Layer 11 of a small transformer language model trained on English Wikipedia (17 layers, counted from 0, width 128). Numbers have three digits each and are written without spaces.
Take only the direct path to the model's output, skipping the later layers: a vector added to the residual stream pushes a token's score in proportion to its dot product with that token's output vector.

Output vectors of the tokens that the questions are about. A number n stands for (n - 500) times 0.0028.
" is": 517505538343542596633438451582329406399473601424624285571589556339445686406450358591550318467785401416391413737403531465701526525465371433570489549537546469743280469594432561677576382545432646322610615529588392365440425603545490652489581529332701471627662287335413615487461581571526400530663388451525577511466675458281569401517471462531549377778416485543553458431345513547175453550633
"mark": 519535433332367449598451415691730517537583271186298346132302607493334403496617588550247703433422479295560632870464621152387470613887599637679454248601429350567304724357527500468645521517843638557333495588498388416461761462421619680676367474603626495544659486337401533509684261764430357544576392449344496413469347714525564248697447570711481754552468617457533514538381596280489605546180
"dr": 381613474622817824637405441509830597502521452332256433293677424550584420550691352480546688684644564445462469643494488505342533453395546535691780430427387667408697371486530566531580530379583487546329531464174485429655354520434394586393340344592836510309471411416390424814491581296652535430425404327473662401488341420288624315345380287712317438285484505538565509533516803596495579679494
"ton": 636516624320553492623549602609560336532493682444382668422465529714487172722517355393668716210713484573520428612317370497571187533848500641885361543479607478423667405564424743401594629366603778580360458604293805570425453428481439396393359529434591580380603334117416469509349405612657291495565409443269645550493260467325590316456454325488701429571559560380387486644600672666344482567347
"}": 637581558648455633571560676703416418272332746464332518455362593511432397496369439204234278288649332397616816677656365534579390418625453605299518473441453479422440609444458695507556526343594488596389648473082359486413640226470380429745437675431479461448488428534613399555443735609551535477464479544512408706163546496463508525544699413731751540553718572621366540364445361579685633530477
"offs": 787737395439513609630574493442377506677486531456226639393548623537478357470710600329514635509526576219400608785343552416365286612464791643300575330393512413489662498290488552407593721388675522604513783492185475447356501513323571637859453280404807364584404536493316281580497553596435531243297271631620522390552241409616532262738497211805406624339635508421796588442592544467629404646131
"St": 533608400424490690577658425512512736581508526476297418545538575573457477429706631607585453403530591437450495691479674442579658563597462596593609518419575535355493333519514487366616606304726421729390541418411434215505512348333643668550589463547563455364254526238165538644418460508500606468552482501409404383432328585549360488445537554681279512427665428550655571474275594347698169673407
"ches": 687338441282495644610385239365739479390433590634248397495478231589845388459639582509504703540373457474608480777267633558586254512618452607418500358561434504414708371584469565336782647649316547530264753492365354476733415424746291672564556299309583276607564265600297479573551460656379665313286428467385430289621019480558713390770591368723673671556577644348572529560347649417433515785519
"ns": 455215660552460718454762382404488480468549842562326467491274374498656639697199459455718690686268614331500346807192876416363466272671510597674500356578382357563627644483507535621906710349549333574161500390245319461687553463640433471628566555313426345695216618250463249413543579409555425550487552738533283481419312406624736295614513436546644414487562531573607500428514526423523569538505
"ges": 604495640439557582566457247739568279407364273486104343221371317673587627407443489419715851556340198416526574850433643331456291519366550521527826189568462407524678568530462692405528482478798584473206809401524423709448521448503545685617424646516658438895410396524328483479528369353401551691245329512503575479429210472413689606535606642567571556430458610324586520427452624431556579707405
"yl": 583344382259757447372829716664762592321418390590222490296185355390590494581826522366463676577523439490539353821598563556466646409682876598560552569384446433350547247382548474318474663218345510348377535541410512521436366669498394276574696550458593742348406547320569658526466654606614548522414610318472614439645261550386572466332579507621490367514677530482616473399243405498625534594443
" Goals": 905404527602463795427706625423617373603125553496223513450379551499500544410509599341650421626597466559363698656352675442387483589326581608280458199279457453550428764401488535491582662634599583620489249648155470436350554162425512695786466642396437783449617610255362542673518714303495491247204387752395239577540384193622580360250782552835436500601662498518850543336457474492532563493358
":": 528394542419652655637398477500290593667466726181543540622745362495526585356179431670631615162600326252497467510595429380631662474597571486566474530328280531724541531493489685592516410682693449489564383500533678497291554756607374520281575411414292353414418408525324662502552518584538558607476830501532493446525458395173212470547457471588547504636550505643372442254757509457543557345543

Output weights of attention head 0. The head adds the sum of these rows, row i times number i of z. A number n stands for (n - 500) times 0.008.
o0: 642383499722401628318428328477596421534521636511308305480633635489505633640543588578426686489462424596447462731377480406624474676268498514492495529416197630626259470595395643757493538226375606430469290486381340560444419526474583612383497465406406778467580471500403516710615627547482386576414635462640404389387492676248556551445242495555375414608448430663470614775388707602437499283716
o1: 424646500443559521330363428475456297294594376617369550641571539613420320399400450596468608733314500457589771569294527714623529348562418374253424556519499547368476413534630450677644539483664405590418643597628620477515691556533342515496535571493621506289544340554296475374586541618543359428381588526576210592551390555784536415614492439449637575529599545374547314388445334488604446597564
o2: 270584352243443354369610283569577574314651479261462419251524542464500466644469550256655674395500571644467440528395439413547408847296431696677511433389388674579433457593572456602391644434618617605471415411611683631588397527637485297673620662690228492400580356449545370470529465405339571645471389714280589648635345540515504496473458623605677412367404646509475631404410566570619498606437
o3: 527398558761394551379426530434512590601342541350349502465560279563453434308461526557673563573646459426364368852468699445604503621817526338435584503260515448819332593539431748486337393645676548607727632522540486279274404616355834585497538440609506624485405611505426351192566596316533505255491481606468193395372387405296631555513476481661576624300457396474541215629644599638532516488512
o4: 488691604589398614652483569497390558396713372467437445343233291509469269652586607539504535612613720624439544309474773385525504571532502448404445410365454535358346448703328446560648670417496605428543267385346693605515363527738557547335355469474632705233397709671486474472745556389354424436133515495464605452628452500558460572352644503544496401483628486592529524518347261532705634488446
o5: 441451507319516526747441254556551694273564312547291684449376575472527345313430618563729635559559390240309466692592405741549659580622548721610406721577519346554545664576385453525256553754623398577477589573542546553480696649537375493578278443362571663313512512546371438504591357376481405355518485350654498732500407594512404392378522540467417549373361433578299685526470482238540494518540
o6: 552644251872497448558334461416303434512688590412636478549400331513348497516508401508437727487394498335654607457674298385395357661452587398355370549619434424555564607553673641537440249388650268716550380705554530423552625548520481530449431329491548572399528481431584437568375532552583554615543324467593648480628446662424418347502600523588575579531623630553557317387346415568402707256430
o7: 454406685584512586340678372537561635490464537462511478580577498599821678584416558587600516371495627418490641221438457614421525486513634323526438536484269441373440450258728662448538251604406527485507433481504552512606275580702205410480528484565524477687667247282464630467443368305439525389407518585582556576440457433480507578430661552631491694543486509451622226534267616345410569668469
o8: 710410500173550639642647571548544498770486319277558609493218451523345397559436574397513500595392497456617420643602396390435410429383599440563308633334383579277640619497509638711448495589445397319617501470483560401615651250439596200438480699614522328561635479794492455439379498611353326354724569498554539566422539431588318416573530402357693371525539410486713245570288653776547573702600
o9: 395273609397664510604496659431586167722525589433472486591515382495536632597450633394527351628504329312599333405343683460290319496561733349496363595605464738654366550326838449520437713334730533570435396392237539650508408368618505339688600492166228703395537502441354449785357544336482639505581479400572578167474612667476331518636521413505589579529538661681356448428558518634539758443480
o10: 478457756494480447671595528376509574419769426683439301390544418499568667561518555511462303600420515554575335546502310606668595629518464325779577564407549419634578463517965507528666518530544580268705437487479470311479554301579449622666611246541488501591333643508519448541443485412421558533576489476344398431584314324492564242596519380451630504349655393300295315587341587594398540459485
o11: 528516470356687711530567734328225513449314236734693394279496662751334544467543652484521398463573607406437568568584615658640464407535563526716443552554548566473630433513565371578491415585464379347405483519482594474448473487455490476583670351555472324382451324542494492585342584334539532352433559580714620407370563137280569600416496431539481787465431599435578395421599523655493598301391
o12: 577544563544622592593597593419453560522398521254621286445524559590485461335479329712623405618630488291441669608442397511385407597161546482557584704540676359650453444560353443467514306361596579315477563393444595478681676559367511399321479305373562507440485329508504533614470564441296473511415501533444598567631367525421690540386692496384364372432616686581627544590465550554627613544556
o13: 630390501371474577500598668589517498325746763569635630551655370563500290590458340653407495382407305649574566399451525470625471619420463471553560519653282473535345464485539446454475658563457272511644463503384569214673645553518534413364464312621122401454604579367409164635508292493327567553635502393638258599486563683458558637577321434526623357632605583669409485538438748390351395548616
o14: 518673495483197654537365805554383678693351303385254545282570761714349502582413555459137375434600349514477442289574396425539581653513637709632610575543567543615389391499519644422651641317587496372515523639588464518471644540640480321658418464843731525211294509469463664444429547448345458400423542495196329569588629594650466554358477327534297474636529691608582542367456224417612322533617
o15: 356447601499311374526356502503411242452524390393563727644343382613444507534602435652541601411388443456412375600628594493668360607584975607546485345535462321571339490529589490498531455582698662421471246685482793593510562470611286424397517462523725517450505659445694471430424482509495573490648453474455711259454581822635524453614466536311507688384319326471497642474310598164243411583445
o16: 395556771416312454316527382422494472530576442430541457415577480464505642489562513310575537507526581513513281533358681686565426416437157501440641602665458647372434657378500578426326573440383474593349544522572622717581502356629510109338453268714420537558482596539536434315651464603578520512713653434432701577786637446413474460493202430497464609393309351732682363588592383487450569617695
o17: 668397339564356580408707447542418562492331501449661575595397497383661320709220615768467460470210561418632631442843506384551393343425481727514518494435545395312799626395681431508239273439522544362429353612388568610400405646379570490561568530759366445333489505428756245434789564438415676550427526429652431516541463250446579324367467664529620503552635415438615808533535609367434610391514
o18: 423376583613478288436390653196560700799416180420474469481703699395377391615552301576504456447456539633482462503359494466435183585590682536386521288511508309525430823537452522753438573651499481469346650580365617426527417629423304445588455551545482451556228473589673656602396588327545410612367494498584384572498504568486617559491509523326544525464600574539521701530456690631563438308531
o19: 649579434795646601431521490290562361636506527538653629518491585551310340367710401499283597504631491607208323544647610466648419445254670584538501566446485513474609587490658525409612340473529385735285430496386604694582581457501398485522570441343501311316511510586343439594529488477124661475762723814538431273368658511648491480565486578623499458305485251513413368436610308584454477346491
o20: 272469690585573601338528514317627524622234663452378415418592299295472666444778656614529537537524710470470428502684477387511689490592339469721396671705581481344253533525492408508257529423533324742657352479494382440634559688423421660519518428499489586466568360364507647564447622467432551528585281425394407644670615446390378430466413631349579515588445598518460352160385433627576422598769
o21: 430442582510653568394677385416543430345610488444311616501659428450641485487423404595435620465702505476571334414509416426403451467312547451444514458389442489395325889565778539552578519496500512292636448406415533687598353776264511553502535310544403312388442709517493593600584470484554379510605546742467550453659490538495424693518534578518696415757475375313423545501491400520377426342601
o22: 533621564556327492384306581477622495502597529342468248386568616831576275360488437483543570481479674265652401467333498280797203668547561529437577437482494484538536424730643613441763626490264617447403576514564620244295560521285385587661412645423346604444562650467576459471323555641578358603473378394665629571504665390585379456416413400629585568610357583396530408434435631414639610340594
o23: 239439714360446553529308409750379475414432675358556477503356513599285532461628325584568468445568409311601489297484455490392664561661618548572879623284534462535628306501504591567657315394542323407424386774190590339532390676536625518464737713532464364534438642742449696686700630526593483451539421271303526495705331704400468427372561420551489340279568395570337561635567332644480438567538
o24: 440118725393618508489543517407579493311445424482595606378513574394449464571494517684695547885294441700715520539602545451561510386422649446496536655280559551506570594536526553323762528408622543526637423309701480542248339558435382439470326650606551549456553312358603462701434547380382576580663342410418573383276435436371229440265442515542560373626547761363453705513505617455405582527632
o25: 669506316580365425567592499602620573465253700621531551265313525540520498555496488626387525424401382588479499369638543553309308469242628869148478615384670399390309449372395546604640555470518601506583512538403614445591562603407443477341473432484565601462389481696679584555514682460407505218451471410622558460479676220651701408351429414464594397399353685554494261630477674781475558695589
o26: 615650502506506412522425719510448552310452688597403468472507501562497431688568612433519254500644539618509577623335514543497358427377507602441354422600403541661362418573303597414310548282328484484721575610569450567344505307438403732315655488381446577522590508432422522572651270490603563667468496692327290539739500442503403631704415586474587552367613419507528473444383536401513481534577
o27: 628560576619342613666565516461553739646477690250374377456470672682658369651428334327609717445500465439369290480505668495427462546476269723473702659280508158509494623632676376386706212564714508693674312677474575639394558511390514719690464485394599542472422802602339539253386275533296550539508423380494112284584486372539509514482375586400780568547351443559669298366467535479648354583383
o28: 523534386415524521543430515468396639551438639584748438616420527484468451335496491332557437450446538544142454521613570565460540545635545455332302441602602559175479454566437402693508836658551595384657388608668515328630515596657434471630594301574554429440497526650496530499847462343476602411563270409220371457491434665482398268376521441577458412699461442463635456559261564382767487476646
o29: 295596413350369655417696631498485652530440648380538426428442354586320408445614583543620652251376590597441427505546348664337535591348560687377494444436390517557437541697722406459589343588794517332482318477397539491438450780509347423617404493255502501713418616323702589603487653549348639398475568596485390411474648542369407304338380617530443516380704333495298738634536343521558837572570
o30: 585449404450621450469571553505572627521500576555550386634312455551630564381547623298520497684535315568377584474412470264530606503385834636436558506294427515562529530553665600639511566456554511301411616506242441234785642582422408497182678506629503476660481490348249344424838642545793738530328782604566560364383284499473514546325424472520606563340220616552327404087461414670577251549612
o31: 601491454488682634579574545531692651710509648652644521661650421771547290385381718563476470457445431680464429360540691599442458311645621338671466351607704385631439477524624556306343475243627418439330558651349616592439418660689393523660469459297470498524550396344594289440577516509490347342526452407586474709431576643556319540539380532375273478600506381239399242555180567550634364408545

Each question shows a token from some text and the vector z that the head gathered there. A number n stands for (n - 500) times 0.0025.

".": 503506564421506497523440504502516497467376588526401381559530434495575566520488450461414562522451
Pushed down most: "ns"

" Le": 460550508521476504545513548572556493459534501458510460452480527549518556459531517504483572532544
Which three tokens does it push up most, strongest first? ":", "ns", "}"

" support": 449578519553505484531508499532561491515538510439484471452459534542506570472527517514531596534543
Which two tokens does it push up most, strongest first? ":", "St"

" programs": 440557519521462514522495564538567501509509497467476462479481526525557541454470462551477542573539
Pushed down most: " Goals"

"out": 453575508542488473556529541539564505487543512454498444482497502550541545461507509532493560547510
Which of these tokens does it push up most? ":"

" conf": 449537504539496476502499534523577490490562516469498474485468507545504545495525538511497544539558
Which of these tokens does it push up most? "ns"

" and": 450572511549490473535517520555563499499543511425491456452462530548514562451521518503512596544531
Which of these tokens does it push up most? ":"

"w": 456577518546493470573544566556554497494546508459493455460506509524520548451511476557507562526533
Which two tokens does it push up most, strongest first? ":", "ns"

"5": 558549474370463444530479393632525645591460532231068431429595305437781343748520335555469710357058
Which three tokens does it push up most, strongest first? " Goals", "}", "offs"

"\n\n": 481505539537403485545456486523591454532398433560531437516434505457528601497430449457439539523468
Which of these tokens does it push up most? "ges"

" Agency": 452602535538524481492495481529581436499486475477479461460448480515510552510517503471530552495475
Pushed down most: ":"

" the": 541474561518458518499515505508547518560530486498448442467437495527592521506512445524517512515483
Pushed down most: "}"

" –": 440588497519461486543512541535582501467531560448498447459492497485523542481499511512489564536514
Which of these tokens does it push up most? "}"

" modern": 496512546539463489512509515536562502527522489466476433446442510530564537487523484513501534516511
Which of these tokens does it push up most? " is"

" be": 432542540515433548602421479512543470460394500555530395483510433459555505454412498524395528528446
Which of these tokens does it push up most? "mark"

" network": 417567527524491464530522521503543471515536500432502453456448524523533517459527539520518533518520
Pushed down most: "dr"

" there": 472582541471491485567549512505519542492532538468501458497496484522568545433523507541476541573452
Which two tokens does it push up most, strongest first? "}", "offs"

",": 447565522531452481533504556538571518472543538464509454462500501497525539467500522508497566535535
Which of these tokens does it push up most? "}"

"s": 444534548467503532512491508517529512463448557474407402518501470506577544476486459508456576508510
Which of these tokens does it push up most? "offs"

"ity": 447554508536487479507511543533576491485557514448489472476460506539522548491525525509498551531551
Which of these tokens does it push up most? "ns"

" close": 431562510554479465527523517532596505501534504442490442474476493546523537467535538526518560563503
Pushed down most: "mark"

" engineering": 428522555487494458474500537489536480471496535401513486467472528529507552496538509500488567533549
Which two tokens does it push up most, strongest first? "yl", "}"

"ular": 452558510544459463512510549554580484499532495443497463465453508530523552493529524502492546535526
Which of these tokens does it push up most? "ns"

" in": 475549525496538511498503522513535493501504528511459478519487464504516579479549512478515580511533
Which of these tokens does it push up most? "yl"

" for": 423574521545504475541517552522583499503527514408496455455454540532530505440504532530523540527518
Which of these tokens does it push up most? "ches"

" trade": 430566512550437491512513540523561509476549535456527438450498504503525519458482537527504549524546
Pushed down most: "dr"

"\"": 562457561574457377571581555593530408527589463457450471449551533413462586531584461610443500546515
Which of these tokens does it push up most? "ns"

" World": 446549542518494503501512525544557503467515527445461430481493481527539547458498487504507597526538
Which of these tokens does it push up most? "offs"

"ers": 492518537542456490519503516536564512524504500471469442436434511534554547481527492508501531508524
Pushed down most: " Goals"

"i": 454556524541515494509509480497533501520521543446475477474472541539496555454514513537502572512534
Which two tokens does it push up most, strongest first? "St", ":"

" wrote": 449640519519570482484492465562583412492492455456475477454448467551507545537562490465554567496457
Which two tokens does it push up most, strongest first? "ches", "ns"

"eo": 468574507508488462564514564534569528517563501449502417457519522545517532466528497509527525549508
Which of these tokens does it push up most? "ches"

")": 450595542523527485483484471517571422507456466485477448471446476516517553529515486461533551495455
Which of these tokens does it push up most? "ches"

" only": 430554518528464532544507573498570520540530477453450485476486543522556537444477475578490506600556
Which of these tokens does it push up most? ":"

" presented": 436575554540456513497503516510576479494469486486505447482488519509545562495477449493471538516497
Which of these tokens does it push up most? "ges"

" were": 456585491479451499530495530562565505471489524452500437462472516515552566469510511488466571494500
Pushed down most: " Goals"

" constructed": 444561580551450476487541540534543506518504473363457435489492491522551532494511460497494517537470
Which of these tokens does it push up most? "ches"

"an": 442548506540480479530512535573585479494554519447520453456465547528510530443537498492514565557555
Which of these tokens does it push up most? "ns"

"ident": 457538508546488480515502540537572488491553504478506459491467513553514549493525524518495541546553
Which two tokens does it push up most, strongest first? "ns", ":"

" a": 448622534536554472481494464555586424494492435455489466447443468548501551525531496463545565496462
Which three tokens does it push up most, strongest first? "ches", "ns", "yl"